Layer 7 of a small transformer language model trained on English Wikipedia (13 layers, counted from 0, width 64).
A neuron adds its activation times its output weights to the MLP's output. To switch it off is to set its activation to zero at one token and run the rest of the model.

Output weights of the MLP neurons that the questions are about. A number n stands for (n - 500) times 0.0018.
n10: 234 883 668 680 592 417 285 454 276 502 577 463 482 751 366 772 836 470 539 352 562 580 369 712 292 291 483 435 263 415 564 446 379 551 729 449 346 405 414 434 434 517 419 774 506 427 794 462 421 706 175 289 593 437 341 675 511 526 731 854 490 508 285 407
n27: 662 383 472 756 406 465 667 606 559 506 321 475 358 483 599 327 790 603 479 350 511 208 592 524 625 630 571 431 753 454 482 627 595 442 215 485 252 121 319 335 585 465 361 445 484 723 424 601 405 657 262 400 347 642 689 409 547 628 540 636 667 527 691 416
n56: 393 533 591 643 607 527 439 446 538 319 481 537 470 398 755 557 526 553 304 569 571 352 499 728 388 428 522 434 148 469 349 555 738 705 481 469 486 436 374 469 549 540 538 561 532 574 612 494 535 626 567 374 513 528 462 645 427 480 290 476 340 598 683 396
n97: 616 580 484 530 523 385 401 409 409 443 582 446 508 536 478 564 535 496 411 610 559 620 482 503 329 390 423 539 619 202 458 439 662 546 191 565 273 419 508 367 542 753 773 458 344 459 416 361 536 452 460 561 894 746 792 315 626 431 333 616 321 454 787 580
n100: 464 727 435 703 237 248 437 349 686 569 59 726 558 679 637 599 372 369 359 599 469 448 365 285 778 434 100 297 523 367 548 217 458 392 249 481 500 686 573 388 200 552 451 485 584 715 461 372 314 464 684 407 610 621 644 688 537 578 463 708 642 505 782 768
n101: 341 497 440 471 496 815 220 620 481 605 430 268 480 973 825 767 714 502 576 273 513 414 449 485 556 484 714 415 136 578 684 520 575 615 553 681 387 727 275 585 453 710 542 402 541 539 348 372 713 377 231 383 524 361 499 347 411 541 661 373 447 409 210 492
n138: 529 263 179 521 566 486 475 691 370 495 468 528 236 683 525 525 374 511 330 244 605 691 418 248 337 300 673 644 400 605 527 616 534 582 508 736 390 343 350 588 481 436 624 412 686 545 407 712 625 264 651 661 312 456 526 729 454 647 425 398 742 624 573 437
n143: 471 768 305 439 525 546 383 490 306 523 345 612 545 670 611 525 453 723 476 596 410 743 130 655 315 711 627 569 711 357 522 401 481 651 493 331 412 643 581 525 709 390 459 416 238 627 330 317 397 646 582 791 433 403 331 517 346 491 305 454 598 813 476 503
n196: 594 364 507 482 495 632 391 676 397 619 593 496 375 592 719 557 403 254 804 473 414 561 374 650 347 673 654 453 356 605 556 593 325 456 421 285 405 663 394 540 429 712 248 588 490 534 352 314 355 646 859 668 420 285 404 668 472 406 374 543 445 581 405 831
n221: 391 575 565 445 436 535 508 293 549 642 433 499 465 415 432 367 290 503 493 514 474 481 291 563 547 282 593 429 440 538 599 533 390 663 453 614 499 627 349 680 655 425 674 528 374 410 686 507 433 466 407 577 611 613 507 469 687 325 506 460 528 603 496 416
n238: 672 460 285 459 461 802 646 230 501 635 564 536 670 307 606 529 520 436 408 470 359 316 470 735 185 354 819 292 447 536 598 154 206 585 576 275 91 364 665 495 902 592 500 512 484 660 670 362 403 538 604 470 62 579 599 192 560 768 706 368 373 806 584 611
n254: 485 401 670 596 655 654 387 642 482 505 630 455 561 603 266 649 472 561 460 332 391 413 553 613 368 357 607 491 443 329 600 664 634 549 384 482 665 665 342 333 302 499 583 413 409 349 228 509 519 614 643 443 572 541 508 451 533 693 486 543 508 520 439 553
n256: 489 406 415 405 429 604 294 554 609 589 366 361 566 710 871 658 599 431 528 511 303 12 560 607 725 418 611 314 588 404 494 435 116 593 601 747 572 501 410 603 568 649 638 459 564 561 601 394 583 428 442 504 385 531 337 381 512 622 427 493 530 493 537 549
n279: 566 428 377 384 545 649 488 553 535 498 540 623 397 528 565 656 437 383 652 438 460 560 333 371 456 678 483 577 554 367 630 362 463 500 592 583 504 542 573 560 533 554 411 667 728 398 522 629 454 434 449 354 327 422 529 398 593 431 574 421 493 339 237 440
n284: 246 544 557 450 454 576 385 401 597 535 505 303 697 664 134 434 581 563 591 478 681 431 409 299 784 510 489 534 480 341 358 195 400 646 610 530 706 658 334 532 371 622 432 780 568 551 399 734 488 249 386 743 613 430 363 392 444 532 583 574 619 687 587 568
n306: 679 273 894 411 631 427 245 328 409 551 286 780 494 466 517 541 267 370 249 343 644 429 360 705 363 893 442 405 428 438 148 585 388 217 638 461 381 526 490 249 765 417 557 383 831 486 237 416 565 661 707 291 656 362 390 314 813 691 624 913 873 746 595 386

Each question names a token from some text and the token that comes next. It shows the activations a of the neurons there, in the order above. A number n stands for (n - 500) times 0.0043.

Then comes g, the gradient of the next token's log-probability with respect to the MLP's output, scaled to length 1. A neuron's effect is roughly proportional to its activation times (output weights . g). A number n stands for (n - 500) times 0.001.

" March", then " 186"
a: 484 483 489 483 499 678 537 472 538 490 475 493 464 578 461 466
g: 642 472 542 581 427 583 486 360 460 198 501 485 359 367 444 747 650 581 457 494 591 420 577 702 696 453 486 493 423 593 523 707 492 411 671 691 494 560 156 537 488 449 631 496 359 397 439 189 526 574 420 769 386 568 590 480 540 352 519 547 599 469 271 430
Which neuron, switched off, lowers the next token's probability most? n101

"is", then " and"
a: 479 470 595 590 483 499 488 461 566 720 500 462 466 522 500 479
g: 584 624 239 629 382 394 453 736 282 419 490 453 615 560 606 311 606 339 659 533 652 810 454 457 380 512 482 273 542 329 522 283 466 614 497 468 684 434 574 499 409 528 491 524 581 300 540 421 403 375 389 425 690 408 392 416 553 663 548 683 635 509 577 695
Which neuron, switched off, lowers the next token's probability most? n97

"ted", then " ar"
a: 512 478 464 462 461 499 461 461 544 657 496 481 464 562 477 493
g: 559 431 495 522 102 623 449 547 631 503 399 791 256 507 714 487 655 635 394 430 643 468 527 513 445 542 347 598 649 642 426 623 532 453 438 527 570 472 280 630 427 373 245 514 519 563 509 586 451 464 282 538 558 468 537 487 534 257 747 512 566 362 395 649
Which neuron, switched off, raises the next token's probability most? n27

" be", then "gin"
a: 497 483 464 464 461 487 481 495 499 469 489 472 470 732 488 463
g: 717 400 496 579 313 547 572 612 569 422 430 519 454 556 395 589 311 462 337 397 700 541 465 705 529 458 563 437 744 559 391 321 492 485 554 540 364 571 747 763 463 489 778 373 365 476 532 409 383 603 418 698 433 491 563 443 475 355 719 504 355 484 183 404
Which neuron, switched off, lowers the next token's probability most? n279

" act", then "ress"
a: 462 461 462 484 469 493 648 468 463 545 499 493 464 638 499 487
g: 326 479 412 498 408 490 603 499 370 429 440 598 428 339 552 543 438 433 710 552 431 502 608 121 655 423 559 686 483 729 323 532 619 470 381 462 712 505 288 420 492 331 415 671 751 474 407 490 215 550 620 553 382 576 638 475 435 638 578 512 565 441 718 618
Which two neurons, each switched off alone, lower its probability most, in order? n138, n10

"b", then "oard"
a: 520 498 494 497 461 482 461 472 479 483 475 461 479 510 509 500
g: 426 630 578 388 594 415 394 664 443 378 532 579 560 304 621 507 479 674 369 261 617 449 606 586 660 847 564 271 444 713 678 512 414 409 445 513 545 419 390 459 473 551 579 514 455 430 408 320 548 544 608 600 634 538 455 461 473 698 188 594 579 362 422 227
Which neuron, switched off, lowers the next token's probability most? n238

" award", then "s."
a: 487 464 491 470 468 481 484 461 470 548 499 463 499 622 497 496
g: 424 508 543 694 622 425 502 482 314 461 607 585 547 508 682 345 477 404 480 437 399 788 484 475 426 644 466 435 226 514 494 419 413 591 345 344 949 611 525 452 544 380 422 444 513 614 572 448 385 455 408 408 707 391 511 682 279 451 462 561 793 572 449 500
Which two neurons, each switched off alone, lower its probability most, in order? n27, n97

" Con", then "f"
a: 494 466 472 617 471 461 461 476 619 498 496 484 559 674 493 494
g: 652 433 408 480 384 381 523 499 675 429 527 609 525 500 526 378 540 371 556 685 638 509 392 579 597 654 320 474 391 593 472 637 196 569 576 361 264 565 422 349 497 527 593 545 716 326 678 120 590 541 433 629 351 607 354 568 559 620 610 631 585 468 278 533
Which neuron, switched off, raises the next token's probability most? n97

"ence", then " on"
a: 481 463 486 462 464 500 467 461 744 737 499 498 460 517 497 485
g: 703 416 442 374 680 460 418 352 364 229 549 441 492 615 488 525 535 548 630 823 755 502 363 335 411 471 425 375 453 405 469 397 616 402 574 417 469 590 788 574 460 443 513 435 402 184 491 683 640 583 557 515 616 420 469 493 643 635 495 536 530 328 703 351
Which neuron, switched off, raises the next token's probability most? n196

"rit", then "er"
a: 532 586 462 497 462 499 715 465 461 510 497 497 492 555 493 500
g: 534 750 521 544 328 445 211 574 616 509 255 644 336 547 441 603 423 590 628 528 514 679 471 463 484 407 542 512 776 591 569 703 746 341 580 541 531 362 543 320 368 559 457 561 545 539 306 449 285 470 452 226 396 416 397 621 481 628 544 426 691 604 468 408
Which two neurons, each switched off alone, lower its probability most, in order? n138, n27

" comm", then "and"
a: 463 477 486 486 473 488 587 495 465 698 490 462 471 656 461 468
g: 676 514 512 609 462 461 337 538 688 647 621 537 324 545 492 710 463 507 493 475 496 549 485 492 388 741 256 425 407 715 445 601 551 542 611 386 505 388 461 452 620 254 483 495 468 527 439 397 564 187 319 648 601 364 527 351 721 383 296 498 620 807 402 523
Which neuron, switched off, raises the next token's probability most? n306

" The", then "oph"
a: 489 462 619 649 469 493 461 462 498 514 500 478 480 682 481 461
g: 452 349 479 259 565 524 559 408 268 438 505 406 527 595 369 573 676 441 529 515 461 810 649 613 358 297 605 609 597 473 507 633 774 355 743 673 330 453 566 435 649 700 483 390 410 665 396 443 347 520 310 336 539 588 336 467 543 469 463 447 589 390 642 501
Which neuron, switched off, lowers the next token's probability most? n97

"l", then "ph"
a: 467 490 461 482 491 479 495 490 492 467 463 463 491 572 486 477
g: 346 407 543 328 638 362 447 621 594 481 543 535 550 542 283 425 503 668 446 715 721 642 579 639 421 534 472 542 590 703 465 690 347 529 636 373 435 578 86 455 662 678 508 359 323 429 479 405 367 619 271 478 386 578 470 500 441 475 732 541 494 408 454 527
Which neuron, switched off, raises the next token's probability most? n279

"T", then "ry"
a: 481 463 669 465 476 479 471 491 464 496 481 492 523 516 461 497
g: 425 522 316 527 381 392 775 411 626 430 568 433 407 605 84 518 649 335 546 614 528 460 514 811 636 472 485 361 449 503 490 380 547 557 623 648 631 649 257 520 431 514 473 339 640 540 439 333 449 512 701 466 521 498 450 510 536 446 443 394 371 801 586 522
Which two neurons, each switched off alone, lower its probability most, in order? n56, n27

" inv", then "ite"
a: 478 472 488 470 463 469 492 479 463 605 492 461 488 775 506 663
g: 564 396 482 587 439 594 588 616 503 245 635 836 454 427 575 380 400 366 520 385 436 484 508 531 644 623 466 521 406 418 494 461 606 475 570 669 232 347 539 638 733 397 672 380 480 324 268 581 346 370 564 389 514 469 490 599 318 644 464 774 473 706 403 581
Which two neurons, each switched off alone, lower its probability most, in order? n306, n279

"ost", then " def"
a: 541 485 461 496 499 463 506 467 461 552 496 485 499 536 462 476
g: 504 636 523 514 442 374 280 550 637 577 546 614 530 363 561 368 592 578 258 407 614 618 231 486 292 613 445 463 590 659 397 539 482 590 660 554 311 345 637 427 204 698 558 560 280 575 633 526 410 596 592 474 468 349 421 582 471 568 550 630 695 505 621 226
Which two neurons, each switched off alone, lower its probability most, in order? n10, n101

"ast", then " three"
a: 469 461 475 461 474 469 466 473 462 462 466 487 495 490 472 493
g: 612 533 362 501 608 429 358 285 647 237 314 503 448 597 763 509 493 514 503 487 680 329 458 459 560 720 433 494 517 427 353 530 451 411 625 470 395 285 677 320 575 322 613 356 521 438 644 373 627 541 628 580 411 488 481 539 321 761 450 649 787 493 507 596
Which neuron, switched off, lowers the next token's probability most? n221

" cent", then "ral"
a: 539 559 493 487 567 474 498 484 463 656 497 492 476 715 468 500
g: 553 479 410 676 454 397 612 414 392 486 385 543 683 417 480 521 585 355 564 327 366 193 604 519 558 649 508 337 334 453 657 418 498 753 480 607 360 702 579 541 783 510 388 335 369 550 568 287 675 571 706 352 569 689 470 474 671 379 562 492 519 490 380 363
Which neuron, switched off, lowers the next token's probability most? n221

" in", then " h"
a: 468 471 461 461 535 493 464 491 461 484 461 494 709 524 753 489
g: 544 502 400 405 430 477 212 350 680 491 557 477 781 460 445 362 685 311 517 526 339 524 624 509 303 355 462 545 702 563 503 455 405 471 563 598 285 550 570 609 336 782 421 382 417 377 582 517 462 601 364 477 465 494 374 577 514 528 759 719 565 470 481 792
Which two neurons, each switched off alone, lower its probability most, in order? n256, n284

"in", then "ated"
a: 490 517 553 462 498 482 466 589 476 469 491 697 483 509 499 461
g: 600 486 550 696 576 643 476 318 622 668 540 379 493 501 351 505 296 786 308 526 389 396 764 396 391 526 570 508 232 413 547 353 565 329 303 664 373 682 595 499 398 544 465 646 511 613 421 541 455 744 524 616 544 603 324 448 503 500 420 421 402 715 459 371
Which neuron, switched off, lowers the next token's probability most? n254

" and", then " en"
a: 494 528 472 461 978 499 468 472 464 481 498 470 582 798 691 467
g: 326 713 272 363 337 539 498 320 483 659 650 505 730 413 479 317 690 478 589 407 378 385 642 466 490 288 425 508 511 390 609 531 757 524 404 391 303 556 674 678 397 768 513 610 424 568 462 541 438 533 725 439 677 491 322 325 556 475 464 454 541 538 595 465
Which two neurons, each switched off alone, lower its probability most, in order? n100, n284

"==", then "B"
a: 462 465 472 462 496 484 466 497 497 527 461 471 469 461 537 497
g: 398 625 467 304 627 644 625 523 424 694 409 548 603 613 224 528 463 523 857 595 680 652 540 361 529 441 493 545 625 472 465 488 548 373 558 514 565 537 394 534 292 732 286 537 556 264 237 359 494 241 514 492 515 598 348 524 466 637 358 465 455 572 575 477
Which neuron, switched off, lowers the next token's probability most? n284

" T", then "S"
a: 460 499 534 506 472 460 473 492 465 472 461 484 605 604 472 499
g: 384 655 530 312 696 518 478 647 562 519 553 649 574 578 507 511 515 419 603 469 484 258 388 228 656 496 462 527 777 471 404 593 253 478 605 376 482 448 434 393 673 542 393 517 518 397 687 503 613 337 558 588 307 604 403 475 587 667 514 449 398 528 130 719
Which two neurons, each switched off alone, lower its probability most, in order? n256, n279

" f", then "ight"
a: 462 484 465 461 476 460 488 499 465 461 469 463 463 625 468 478
g: 431 620 444 429 534 639 799 592 399 366 566 466 682 672 349 207 511 615 629 542 626 474 540 494 589 629 553 519 554 250 289 663 251 675 496 565 431 502 561 430 500 663 558 420 389 476 402 455 491 703 619 471 286 429 425 443 310 424 353 486 428 372 570 743
Which neuron, switched off, raises the next token's probability most? n279

" and", then " were"
a: 480 474 461 478 495 481 496 473 480 463 497 558 471 785 715 473
g: 443 650 692 646 498 523 414 356 292 495 488 428 652 542 311 487 610 383 297 439 434 290 334 572 385 564 477 372 363 202 598 555 455 739 499 525 547 707 518 405 428 748 464 440 611 512 458 575 547 786 284 541 672 435 527 506 478 444 680 721 397 541 484 539
Which two neurons, each switched off alone, lower its probability most, in order? n284, n254

"ann", then "a"
a: 486 490 554 474 493 499 499 463 475 613 494 463 490 490 500 493
g: 392 485 523 539 546 494 674 393 611 488 405 512 475 311 263 626 403 467 456 528 622 482 770 374 599 471 535 390 158 725 553 571 820 257 492 622 470 652 350 609 445 588 412 431 538 587 719 588 472 511 154 548 496 545 511 441 448 586 562 464 386 585 441 432
Which neuron, switched off, lowers the next token's probability most? n143

"is", then " won"
a: 477 487 572 479 498 497 461 472 612 682 500 461 465 500 498 497
g: 491 596 613 602 302 353 279 564 570 671 405 438 368 582 554 419 443 313 539 561 558 175 430 324 500 555 356 520 545 243 682 413 615 887 397 410 568 480 573 608 331 506 451 539 574 526 606 694 508 511 462 700 561 375 341 670 484 530 514 470 476 531 698 443
Which two neurons, each switched off alone, lower its probability most, in order? n221, n56

"van", then "ch"
a: 497 498 465 468 478 461 482 493 463 500 500 474 487 552 461 617
g: 651 545 510 289 685 437 569 352 411 470 422 528 319 345 489 477 482 569 455 835 352 515 539 504 300 582 707 727 391 649 623 447 504 564 397 670 313 576 595 533 324 508 465 466 488 670 459 676 574 684 310 400 486 576 328 355 481 302 427 707 369 612 444 564
Which two neurons, each switched off alone, lower its probability most, in order? n284, n100

" season", then " M"
a: 461 551 460 465 476 467 561 461 680 493 496 463 465 548 484 494
g: 570 388 526 491 391 486 633 577 502 508 427 416 396 367 664 548 570 483 400 448 497 410 501 468 703 511 481 579 620 568 488 530 594 479 697 585 434 301 329 677 551 220 470 376 678 623 685 279 625 126 414 521 411 564 557 527 612 532 488 477 849 432 227 513
Which neuron, switched off, raises the next token's probability most? n196

"ec", then "k"
a: 500 481 467 471 496 461 611 464 487 637 496 461 495 493 478 460
g: 389 516 680 623 525 343 705 616 595 354 772 471 484 404 510 462 541 588 444 616 486 442 244 479 700 551 436 577 521 511 498 662 161 659 623 505 284 513 567 481 519 608 577 574 511 502 249 283 570 438 400 659 469 541 348 528 606 388 663 519 319 235 447 511
Which neuron, switched off, raises the next token's probability most? n138

" 199", then "1"
a: 774 496 468 473 547 467 461 464 473 471 495 498 467 494 462 460
g: 693 429 363 683 298 451 609 502 536 472 641 456 511 503 731 573 365 438 342 515 537 440 381 425 437 788 416 468 721 410 406 724 476 360 498 473 586 492 292 805 480 534 313 531 606 569 497 529 305 422 664 641 414 585 446 258 625 641 290 429 457 427 506 583
Which neuron, switched off, raises the next token's probability most? n10

"ok", then "ed"
a: 537 461 460 462 496 474 464 479 467 462 498 505 471 627 478 492
g: 790 479 414 441 532 358 271 388 609 487 558 455 387 494 580 419 629 539 477 480 486 233 392 487 498 539 537 233 369 351 533 447 656 639 681 703 427 658 530 645 601 171 510 594 456 444 368 495 555 532 815 526 466 581 349 636 448 370 376 490 524 673 611 573
Which neuron, switched off, raises the next token's probability most? n56

" occ", then "up"
a: 467 464 464 475 472 497 495 484 468 522 499 460 471 655 485 469
g: 736 649 501 665 512 567 524 545 489 482 456 485 440 499 371 554 608 614 502 709 684 646 332 395 612 725 669 431 406 600 411 480 721 710 263 306 438 551 650 557 643 451 435 360 572 515 361 393 229 505 633 385 523 375 372 508 544 380 406 352 364 245 523 433
Which neuron, switched off, lowers the next token's probability most? n256

" r", then "unn"
a: 488 482 462 518 503 496 480 479 474 528 499 473 479 542 492 463
g: 504 416 602 465 761 311 400 461 570 594 209 287 607 569 474 426 470 674 463 611 662 576 396 292 497 552 569 564 409 442 583 213 391 671 531 585 450 415 572 764 383 550 513 559 421 364 615 744 558 517 380 633 533 507 783 351 417 563 380 378 504 473 346 522
Which neuron, switched off, lowers the next token's probability most? n306

"ers,", then " American"
a: 498 491 461 480 464 477 461 461 465 495 500 468 465 554 505 483
g: 442 506 700 412 507 439 569 666 402 585 423 200 631 631 605 534 740 438 783 338 714 494 549 272 454 452 427 314 526 390 415 642 595 535 535 512 604 235 410 508 199 421 523 614 508 411 453 458 282 406 500 448 366 511 548 491 541 556 664 577 631 528 706 526
Which neuron, switched off, lowers the next token's probability most? n143

" St", then "ew"
a: 480 465 550 460 463 486 497 491 534 608 500 465 482 598 497 495
g: 602 572 495 563 574 601 577 352 387 614 578 563 577 373 462 632 543 658 512 759 441 305 533 579 347 453 321 682 646 272 314 638 247 385 499 649 591 419 469 400 637 518 407 640 456 341 510 466 360 538 563 631 258 380 362 533 523 493 773 607 226 530 536 526
Which neuron, switched off, lowers the next token's probability most? n100

"fl", then "u"
a: 485 460 476 463 498 503 531 484 614 461 496 678 469 518 497 604
g: 668 528 344 628 535 422 414 611 482 352 645 445 494 353 504 554 457 502 598 600 621 316 372 533 638 422 374 359 570 618 704 565 619 434 467 499 456 322 438 489 544 474 530 566 531 413 435 592 500 722 602 519 935 438 614 323 434 508 526 511 109 221 495 504
Which neuron, switched off, raises the next token's probability most? n306

"J", then "ama"
a: 463 474 487 463 509 464 478 462 493 462 480 462 567 622 497 465
g: 456 534 366 665 703 584 441 586 285 597 577 527 600 230 341 459 297 326 268 566 338 719 472 738 611 657 475 489 453 521 467 436 642 708 548 527 480 602 672 473 567 396 275 659 409 491 334 519 505 418 528 548 428 427 368 394 770 397 364 551 653 515 541 505
Which neuron, switched off, lowers the next token's probability most? n101

"er", then "ate"
a: 490 460 519 461 470 493 462 462 616 712 498 464 467 495 475 466
g: 380 506 470 644 335 681 386 566 485 606 602 485 403 466 474 644 215 675 476 579 513 195 852 451 316 386 477 539 403 629 625 388 582 572 537 499 482 322 589 505 345 454 558 477 609 594 380 333 297 387 639 559 724 554 468 570 492 707 329 545 616 552 363 504
Which neuron, switched off, raises the next token's probability most? n221

"a", then "ure"
a: 473 485 461 467 467 477 499 468 460 480 467 532 485 514 466 500
g: 536 507 325 524 610 865 517 575 416 470 255 495 678 653 309 397 627 620 466 465 634 532 490 599 470 385 518 316 637 665 596 477 396 272 414 614 662 598 491 443 494 520 465 570 553 268 266 555 484 519 547 458 592 507 673 503 373 750 478 543 386 395 268 313
Which neuron, switched off, raises the next token's probability most? n101